Layer 7 of a small transformer language model trained on English Wikipedia (11 layers, counted from 0, width 64). Numbers have three digits each and are written without spaces.
A neuron's activation on a vector x is GELU(gate . x) times (in . x), where the dot is the dot product.

Input weights of the MLP neurons that the questions are about. A number n stands for (n - 500) times 0.00091.
n0 gate: 264356626649412702695559567433498862752465599551502522528562433463372598460730414398348565587636425231533254410716710461501548586399372428595399703690604401446686468471453424405467574472325568
n1 gate: 478613552565575693518612526603491597501209362427428515664315453538226502553529438444502649451410414547464514553413550561395324589773527421579481561502475371589624559426613438631539842584569384
n4 gate: 474656586384403558309456405364296377371403509489414611383435454448581893366528406538525441529461291356513249486580435345656603537628483328526558380568719551559521461316452412405667585401435503
n6 gate: 518634506729416652425405473513273638574373617432562539685373341598436428415599620675418499578286254568409605491588478778546646540490531700334349366395442427338531395499638559591525534578368768
n7 gate: 531274436630632513319185507599414535513428633635503741410467324554359598326571370361347632354620653535640634587318450451406367549295437573352336650808572598328522617618492501313144548427675600
n17 gate: 530388409557390590459591687516314685348432389556620418599494560469616591750643463457567544568322522452540560302767698326625393359524460606548613503574484389311648585579977438239358527565633564
n24 gate: 214200523371637652592597495312550459600386468387431774380410615526423669607698579223455607706676288346233417419465744533528540352586428448472677600642641478543373552335505616568498388453476555
n25 gate: 456538585380539504556528472514278374446431642547441479359538302475574563429538597532492515551436740495259721463404670583286569567493404490380511474591789322490392474535425417565340451390538567
n28 gate: 228311457840474587405593608522686378546256646556563535548553379395704535518361616613577424617361379438447430285464707187545634507414454470613817476620351581285710290500259610523566380251581751
n41 gate: 440526348427230654531441766402569649585540675583792548481464320579550434321360607573452508316584572544454588301403323478444430372140612520661548778629497657373601552522359636556262388455603295
n54 gate: 522422571549736493586553624622202609560478706516706510715295442504527595579573558468328487610521556608516512383429517367619605602419386445234560247435596658637380453553669653387451527571436341
n55 gate: 494482574559454464590508567612505350770416444432409606850600579552427379661485656545574831601562397706442273614334410421406480283389339528552631412349668401397759511563562484475580581469493455
n56 gate: 580586608474538541524495580438494477449555371492578629527507559589698444521451438511371628561527467410578527485335412661587382428490417562454658392684518586487567433585368624483691472713464624
n57 gate: 474467407338669452597658523638260377615501519607439420381433381504383651566475330618722545424549365284527412572581639334480318384474646308616486189670349249449665406599487198623791316663561757
n60 gate: 331477328467572725493436646404509523482252583490540584431397400496630655408593759516440638473545347437522433357653500486679642657495587484579548806771706536474486321414532555633742298652564649
n62 gate: 602549490601468604538625459587615500486652567436549461553408496588426528524373492504441484445407698592364483427418509733622475359477470629366395408399463598356497464440568458517510493353437645
n69 gate: 511633569385263393458455677276415403775428354293555408286616713542307579554495514678549552454426511533328669623551598491715463284421650641514375419285397612494436567714577555538405523671671586
n71 gate: 646353565273296355590540571405611349573594356402483546311675194556421559621436860637500455607367644728499282393703638559291395576363445818350778647622319635472528474511595332585590594328422419
n82 gate: 350307755481399491679427494161383503587489192426471455492644755598559496524501555637550411533482573381554452373460446518360587458346563671516369252693457562465369168609637487620321604554751464
n92 gate: 528335557236628238352577681526298470529321360499444619435634602682304279427457506591538358344535404646624596303668438423625271442448394694480512513398276433505564750686538296368831743283683654
n97 gate: 594377474513829639593331251317358436469456657619449613535412419581375537297596768337479490429571440744411350332461644497430548425432304550492472430697590484472536656503694808501680469504574818
n100 gate: 498527604629445362527624605390646219463500576667522392584522484500373739540535659448350500330350526458603584372406322627351484732623491503443371588456470437499453490603533316410521422471466505
n129 gate: 668767524609564456425193542536493352413466585531404370439388574555343547466548519417722662591499622666590582383335358577555454631515534595569464375340691628410639733642445423513457605573454483
n146 gate: 576527472614586672369616497542419360482532551716574646512325493468453311438301538512507392679540680590354480385387591352401407428815624540697366303447464398467388561291726712498547764680321503
n150 gate: 556430724619300525642457446515726570696482601428440173395564575389581367450416174597658643372647614818342452390646650503748623484607697378732503644566552630592487267589442504478613642590491452
n156 gate: 429186682595454577482332547566494280322338479510766258475893535291366516450451554498493337360508728519406417383601413434650588393421640426718612406695274491420459373669442535207466441609698437
n157 gate: 713583560383539485701270448631210455487418148409481485319267394326614676382640392383345576548476475568407301442555500558522626524597482511577416437422444558594654575579618301662475654737443589
n171 gate: 565452573588575431566541631445592613430440389500608633467490349504650477467534480501306415486517624393482409504437526603459450491481435263228606256380605639527472518508583620409575411494484658
n172 gate: 539374347501598543460401733504519685834419638733745694587397556243216517309380543630441605768691394490442685373438426558497458446196245523513577723675558570396485455573615631441505263170541559
n178 gate: 511534578630554532346539441495612576615591202388631552477529493385385391607553453665448406454417469605486465442405422618454455502512395387510461344355469521690527495445329670388564532620763490
n186 gate: 550459635368638366687598473580613384572581330443512531460558546391505466669344349627365614470457630370587499458733385451486601483472552501492366608749438287566608278395700701228562511502640305
n189 gate: 369476667654562625485519438615459544472636642643533503571608528414536354379511715351491618464632743592631706512399621507349560328631646559487434541458689543642401474608628369464536364459527385
n0 in: 511455695397656311279066399776606427430597436422612433408361563721602569668356721510521359836517599299475425781592378429531249313439448639414381404476485626421555482549380760615723504529357819
n1 in: 471637607579475560461554523657628482516440464650756633543546568757391391442700397505623714346546503467479494690570436575729124666565471559574456688541500364505510643342549340601674610526582436
n4 in: 501437603499391616573250443413622304594427568634514295595576514659669400604541429380437549488630592544593339314649675569505314560351564419546572657652516599455534541592642534529241359400559441
n6 in: 551383428481410642593439548510391507543617263628341502724557548531511451462579400395403413460492402619615550533293317660503614592529457517548430437434461351600595455617611586239792680458430357
n7 in: 535465496588489809622515377273345764638383697339338446564556579624388435416460259587534636194567436095196376437421701863487371440512245488576387422516379433519721527531690600389551283720796565
n17 in: 700549377461406506539552395555699893247602499867680375532496486346483434499546536408775558292356584640490379505509536480199494329526409349681655461458631397502605221627425427199482538360280541
n24 in: 383650416244361475332767337546509154672378522247256615409461584437384696529532510355587531626392480628376360412651362413478317561370356671415497309623466379392321431596506146597330698512292455
n25 in: 513574416408556500345317422357514626473688501537434518406661373431588615734769371539408322495347392436475594326409594648522355424514374585452458557466507309512539421428275552689477480735706520
n28 in: 580433668603168206723587704566505680729581689349579732269429347522212421729258563550711569920491611330551657607552231453585169662460388613467306418581528484409554293602382718497544483554577556
n41 in: 484514562555328654638657654235687518580584318504509519308555618691368502498311580561558511594464441547473633612556549465639206515495528612679443422479494801381505454495486580594620564137358354
n54 in: 510534600335542472407415425405584440555585506641476595617511498573600640513498522326331363425353447538358476545621468848441377469545465497562555610429539632578460458427520476538507478430486341
n55 in: 591351655427390587514593296568648683567503565512429684386509448586204716516368579429496540443680670489602654338506621279572580697434404302620473604656487573187460463844337446448568510591310206
n56 in: 515522563598679480556571571582482508761688341588634536475365508457713628592544465517438584421640841565604482646676300460477621427397597611494516605446482544428661483553705605499328548339435395
n57 in: 408607481512460343116707388507612595172519490315679785669536559857460435344950793360449359592476574376446598521689311555523483613404545198682592440384331456520317252453498411620453534491712487
n60 in: 610693562378561527839422300458670668669595816462394594523491644503551543478500405356775256507585747673282293450442592464512347399446445677370307690614597700501655608565568613735186709506445593
n62 in: 593508566603514626464658352434460348358539702489538574473522250668377449656464412209545650380481420409641219494309706431570450458589646452461587497426294550546488395434502450476469519362624339
n69 in: 717619646567426335513703254431488588500565635477515517444593391492597435503564287634241564555306470478839559309759378552309635527560364343467324588567435626594336505501451576574640509672500392
n71 in: 472567520566557406591540461471401487408206471669529703530382502694508288567489673356543676581568427517521648474355323508340680585638421643568715614442668682327446521308355166539342631337593693
n82 in: 437294463532581744330482459741479376593501633345380591464598396620170514350420445639452322636436366538454512259579582631498476554232443443270481486528469608550593442459498451782703472657669626
n92 in: 328477469119589441446544322352722504468492645410429711644688692562389304783295459496297374466399416651246463757504361647884242488664716619534390368535463545337363574591570313355496521487100450
n97 in: 580536324270639747704548395508479331687412607692534515640615767838367596441499485648580514677631570686487575562791611584270698394570535629526626347482335444612398543694604520715482474518414498
n100 in: 483582589502531596478480472503472364753610566368581536630588666476598742511312577374422423410374487587168533503547418506375612425435481616558524416401550403509527503287248657611613364468378570
n129 in: 364688481594399502378467384655568525455623552520352744682526670671517386436352357559574325561741524539373661342562493458669596520493570493582494395207537475431318673466598384500691572549368370
n146 in: 412664581292632501477534262587590466690622737750454511314422432469564481401496637593463471425504608499362702443529650575414461361491472531486572531536624631597511403464500322464483644602341165
n150 in: 466637616558398553601439555383610545493817439605491511484576643623532604523293466644646464281362552691524356563439418525663418375619559490535407555118512473443438679563571607775488599414539278
n156 in: 471516852296442493529592360556584280484268518769650575469678314446575382439391584461387462406531456403386495618872763303346123358601519599415640704818391425593421380420324417494514391473433535
n157 in: 373685583338480262430407450572560525364517610539570575585522669613585313595525534296329417339614473311420554455639499717522402514415245356576402558487520478497353468612479435745444366360471339
n171 in: 549486496719519655662487412196523452482456497613665464481605463778455442331647613501472612591520318459540542548490595650674495552395431406656603352544545611541273416418370387470379614426653512
n172 in: 230564346719390680688649412526646362569218300664584466716496462550554480647356655677557519419498427494198302539230378573328436633375773622597728297265803404646307399513494388494761331214432227
n178 in: 423447540526365195548447236430498674390516634235444567457640415438569451679661475490419402280332156556730499483387490533668441460510435536491449481569666730577649629366566519404489522564468455
n186 in: 586388545633490401281534472327459472492410375613653393430416308244394546586446674431311313511285590632534466642598626599394537505630351469554419467423360560579501514491413450631482593628612563
n189 in: 523715540475457363729645597586566549595576431551371430593379537471375508443387236368553490359389584321294514470407419696399627528514542497498407464466489325541632401551594392495406528562356389

Each question shows a token from some text and the vector x that enters the MLP there. A number n stands for (n - 500) times 0.0091.

"1": 726380657400592545477565671454573458529589412592550589489573399589507439502500468448584423501439518490512407324667406666576604443609465537371492428730604429567462515599515363505561562531690401
The two highest activations, in order: n82, n156

" South": 579749526519490560501558568384371494549524329482461474450338464628531487582492517390595472580604571636336680536424465770552331495521486368485573393559547511587579486375437536358615609681530398
The three highest activations, in order: n1, n146, n129

"5": 644358588428614529519508708537526470570349408464461511491414670675501573631511457485554215458433541559584439458752499686510479529645567525457386487603701641558581505546498499406445598526546409
Which neuron lights up most? n92

" line": 596685699449367518396628455510399528537599504517499610366400484480465420476281451328451447553311418646374700522473561692493428427560515496446619420513651501409543470509468437387357573479509553
Which neuron lights up most? n146

"ch": 526694781458345436424631656449585469524383485381528373620387406425363563510541429564511379482465528442481537587615448576523624415650520470479431447515444688554683417526630526344544446565577331
The three highest activations, in order: n69, n186, n178

" the": 505634649466377589476730531546492471479417571375541421539369532563633466533328509429501449447563590492364514574589564573494546490539464301384401625619832509424512470444488530409587502461546574
Which neuron lights up most? n60

"li": 389673516384491621638624469586549457554618385419373436380359476541383576652463451555373618453303579566575579455416432531519464474469556289573499431474521628664616376355418612507398475471388570
The most active neuron and its activation: n178, at about 0.54

" has": 576630609521372616542519361571484478587483528514538485578418478483565584566372579372390638562499537501287500483651596709464531441599510425308304488551714529490385454507463460383595341479639591
The three highest activations, in order: n100, n189, n54

" ": 642422583474522702511426619591480490632731439434518609510523547573613534501520517471489367573507485477469676399399497709452558399605414397288540494728560460592590459474646432481503501530627318
The most active neuron and its activation: n82, at about 1.4

" In": 581608501589519671515677465523550536531558515518594580620460504679588384606463511369470397496618653593440611445504509706591495474440465363358514302553689631451504549562498500418453507457624304
The three highest activations, in order: n171, n54, n62

" Corps": 551812618479415542374491443503570438479645412387471455534418399471601463475526401487444502489418564624428652552414362796433563603703365345464534385445486339452543382457525401427628389508593500
Which neuron lights up most? n6

" of": 584404792545389582459616515513490412581416559455543615671310453522530464528325513338620428604473508461414414460630647722487564536606432417427447443567576574398544541630437474338525407465496628
The most active neuron and its activation: n28, at about 1.8

" typically": 481565622472440552394578531614456524588492549490568434444367484487587568621388572344492417595551465422258494507625627743518523507522426396298427437562751425401630434469450607378532357535521563
Which neuron lights up most? n0

"er": 674686646443430501651723498557497602529551267430409692431410499478402400569556505453506455511487526602524580641405394660447549448509538369497684452570579592407587483614639514552374446440594579
The three highest activations, in order: n56, n71, n55

"8": 656349597395596495428577681539521462468496397572666460483600476693492467640407546403580412518471582550519404386663440597637519490631446538371434448621647412498423500563488357473543532613609350
The three highest activations, in order: n92, n156, n186

" Mon": 524586581529565675414652546626489482612626467516586483521442553637557486485441472385573727508566610544425562477396486788484574419597494528382278291326609606596449553456560571563421489469516351
The most active neuron and its activation: n189, at about 2.7

"pal": 374674494371411464416611479444508453472573278378574508460427403617627517568294486517554638447621436694499548363536534566518492414509493450551472373529653582542489405357395656453410559605397480
Which neuron lights up most? n41

"s": 482680618474549517528504693445479406503496511496478543400326448576551638488530489434585434639604555672420604475606443633504448407538542350574586335602708568358469449464358397461546310589644450
The most active neuron and its activation: n57, at about 0.91

" June": 628647547495627625464475470497500435522475431466397603391269381562426424522439391391351412487342600571363529461546461768583515309504418479453530427584567532405652570636546391469622420556629501
Which neuron lights up most? n7

"to": 606661616422539535491771567516498556507500502502466581570464496549422569622312536540414546440334454585558358378523376680585410452390570543578529377623505484587434379484479539577373488476720340
Which neuron lights up most? n62

" old": 588514634525522549517644443522438385402445488431542480378445418564514423649319509422535427461509589561292443564553528865471526524530458320398490547580795546450497384536493533428493510533477523
Which neuron lights up most? n62

" often": 481572622433431589453571547609462512570511527512565402389395433475609548602361636355426415599541507458259475470612656730549523484507394408341411417551723500390567373589495629466561402555561564
Which neuron lights up most? n0

" November": 557556576603544592438427571696479478549604448452579637568375525623566483498533441532368296303428443522406608487414527891592496523516362467330414487554614534554675413537531497575602589516524407
The most active neuron and its activation: n6, at about 3.7

" Est": 487822487520435547363506454538558490593751364695495665519372482515452460488472275367372615463570537659400550493415493567386489556567467446386563475425607534477530353506532356473507696497511517
The most active neuron and its activation: n146, at about 1.9

" Shan": 420751487609660629642563549484660507474649522475538567381419447658479320579447455390522504525364641518357605456560450722487540472493431454486455485468682614719506548592595510435535600598530400
Which neuron lights up most? n189

" Land": 465732625554361512446589427605485486496565365409415633491413537508569437505378548364598391425503485520449677524373407810516560508575654415502588358542684587600689586513493639538494586517560383
The most active neuron and its activation: n129, at about 2

" Vo": 481833632643438682399513533487524438562760462528422576665434480473502468544500526374475571416509570682417651462638435482508503537497481462523508492492535458541566287248490397548460482531569334
The most active neuron and its activation: n189, at about 1.3

"3": 709433604473538509385477616623596357546443493497471701455452487554437448572333518417541399464516496532446543287643424601610372367644465421555452492702609451614519594373430477404477378491517558
The two highest activations, in order: n92, n156

"L": 529522734536667554392510696527500542629536431510449451520365506472643501517510344557464456582499437545456656567637342693423569408645511578504467427437602504469573340431389562453649519570462261
The two highest activations, in order: n56, n6

"ner": 624529582342506456645648548549529602450466265608482564330448517575446423615522456438539657485287667576464559546477380610418499519548459534425578366472656537573414508487564486536271520456627495
The most active neuron and its activation: n71, at about 1.7

",": 586497561508405641509704392554548479471471515447541466511396485449709459570395493349436450470565622526342472498606533703550485450572466292279479465604700556617397480529476506400644384492582576
Which neuron lights up most? n54

"port": 625852511547453444473654358493484535633584187530441506523444504560466435603472349418522532447412418582506665554481527645565476624475494377399636483510599582617553347401483367471400548569587490
The most active neuron and its activation: n1, at about 1.4

"in": 452494596453572628565602642406600504441577404502511560469531464699521572583458514390619452510599650675398527518439620586522515492504443317483586410486698544299547421681442552314558384514602354
Which neuron lights up most? n55

"ma": 589617589551502512562801467498545491485541378476400558619365518477413498590409472537309423380319457527555471378519385600567569452554452452589368372574577601740492430450462560491301702391565514
The two highest activations, in order: n178, n186

" consist": 442587809450401527439502496526409393596431464552411620442329409492608520586447562349686405544490565345410490532533529686481400470607434424464467447337698551354490404554517535301453442479529569
The most active neuron and its activation: n24, at about 0.61

" two": 589587745481428596389549459526418423455446582439515658480390547538506421672391492337537438615516553641323415483637527723470504553561473434484348525639700562380467436542445513359396483479512639
Which neuron lights up most? n24

"iller": 603719641605312502616596512464516577406795352461581624585341468402542457536506475458534419492500508577400477631494467620469521501655291472509510477432600536580420284426611521523357462445533610
The most active neuron and its activation: n157, at about 0.54

" Po": 416779452517532535552430529576485509537538466539498536519358474584401468568346576312638522390515629698379535403470371683516538378525537485434548356625653594647476425351458525499367596493539304
Which neuron lights up most? n146

" At": 598725572523538672548622419568547490605533538495529523571469482456527424612387528293467505496566532725429597470569625597517491436531533461436361374625776495281648460548439488364554486516561407
The most active neuron and its activation: n55, at about 1.6

"chu": 648780718473455608476742506371494651492599451449516457501466466512460404559393506395460430471436559587421376451569443445479500545507451511354498378405433479609678343331624611414492518511585319
The three highest activations, in order: n62, n186, n54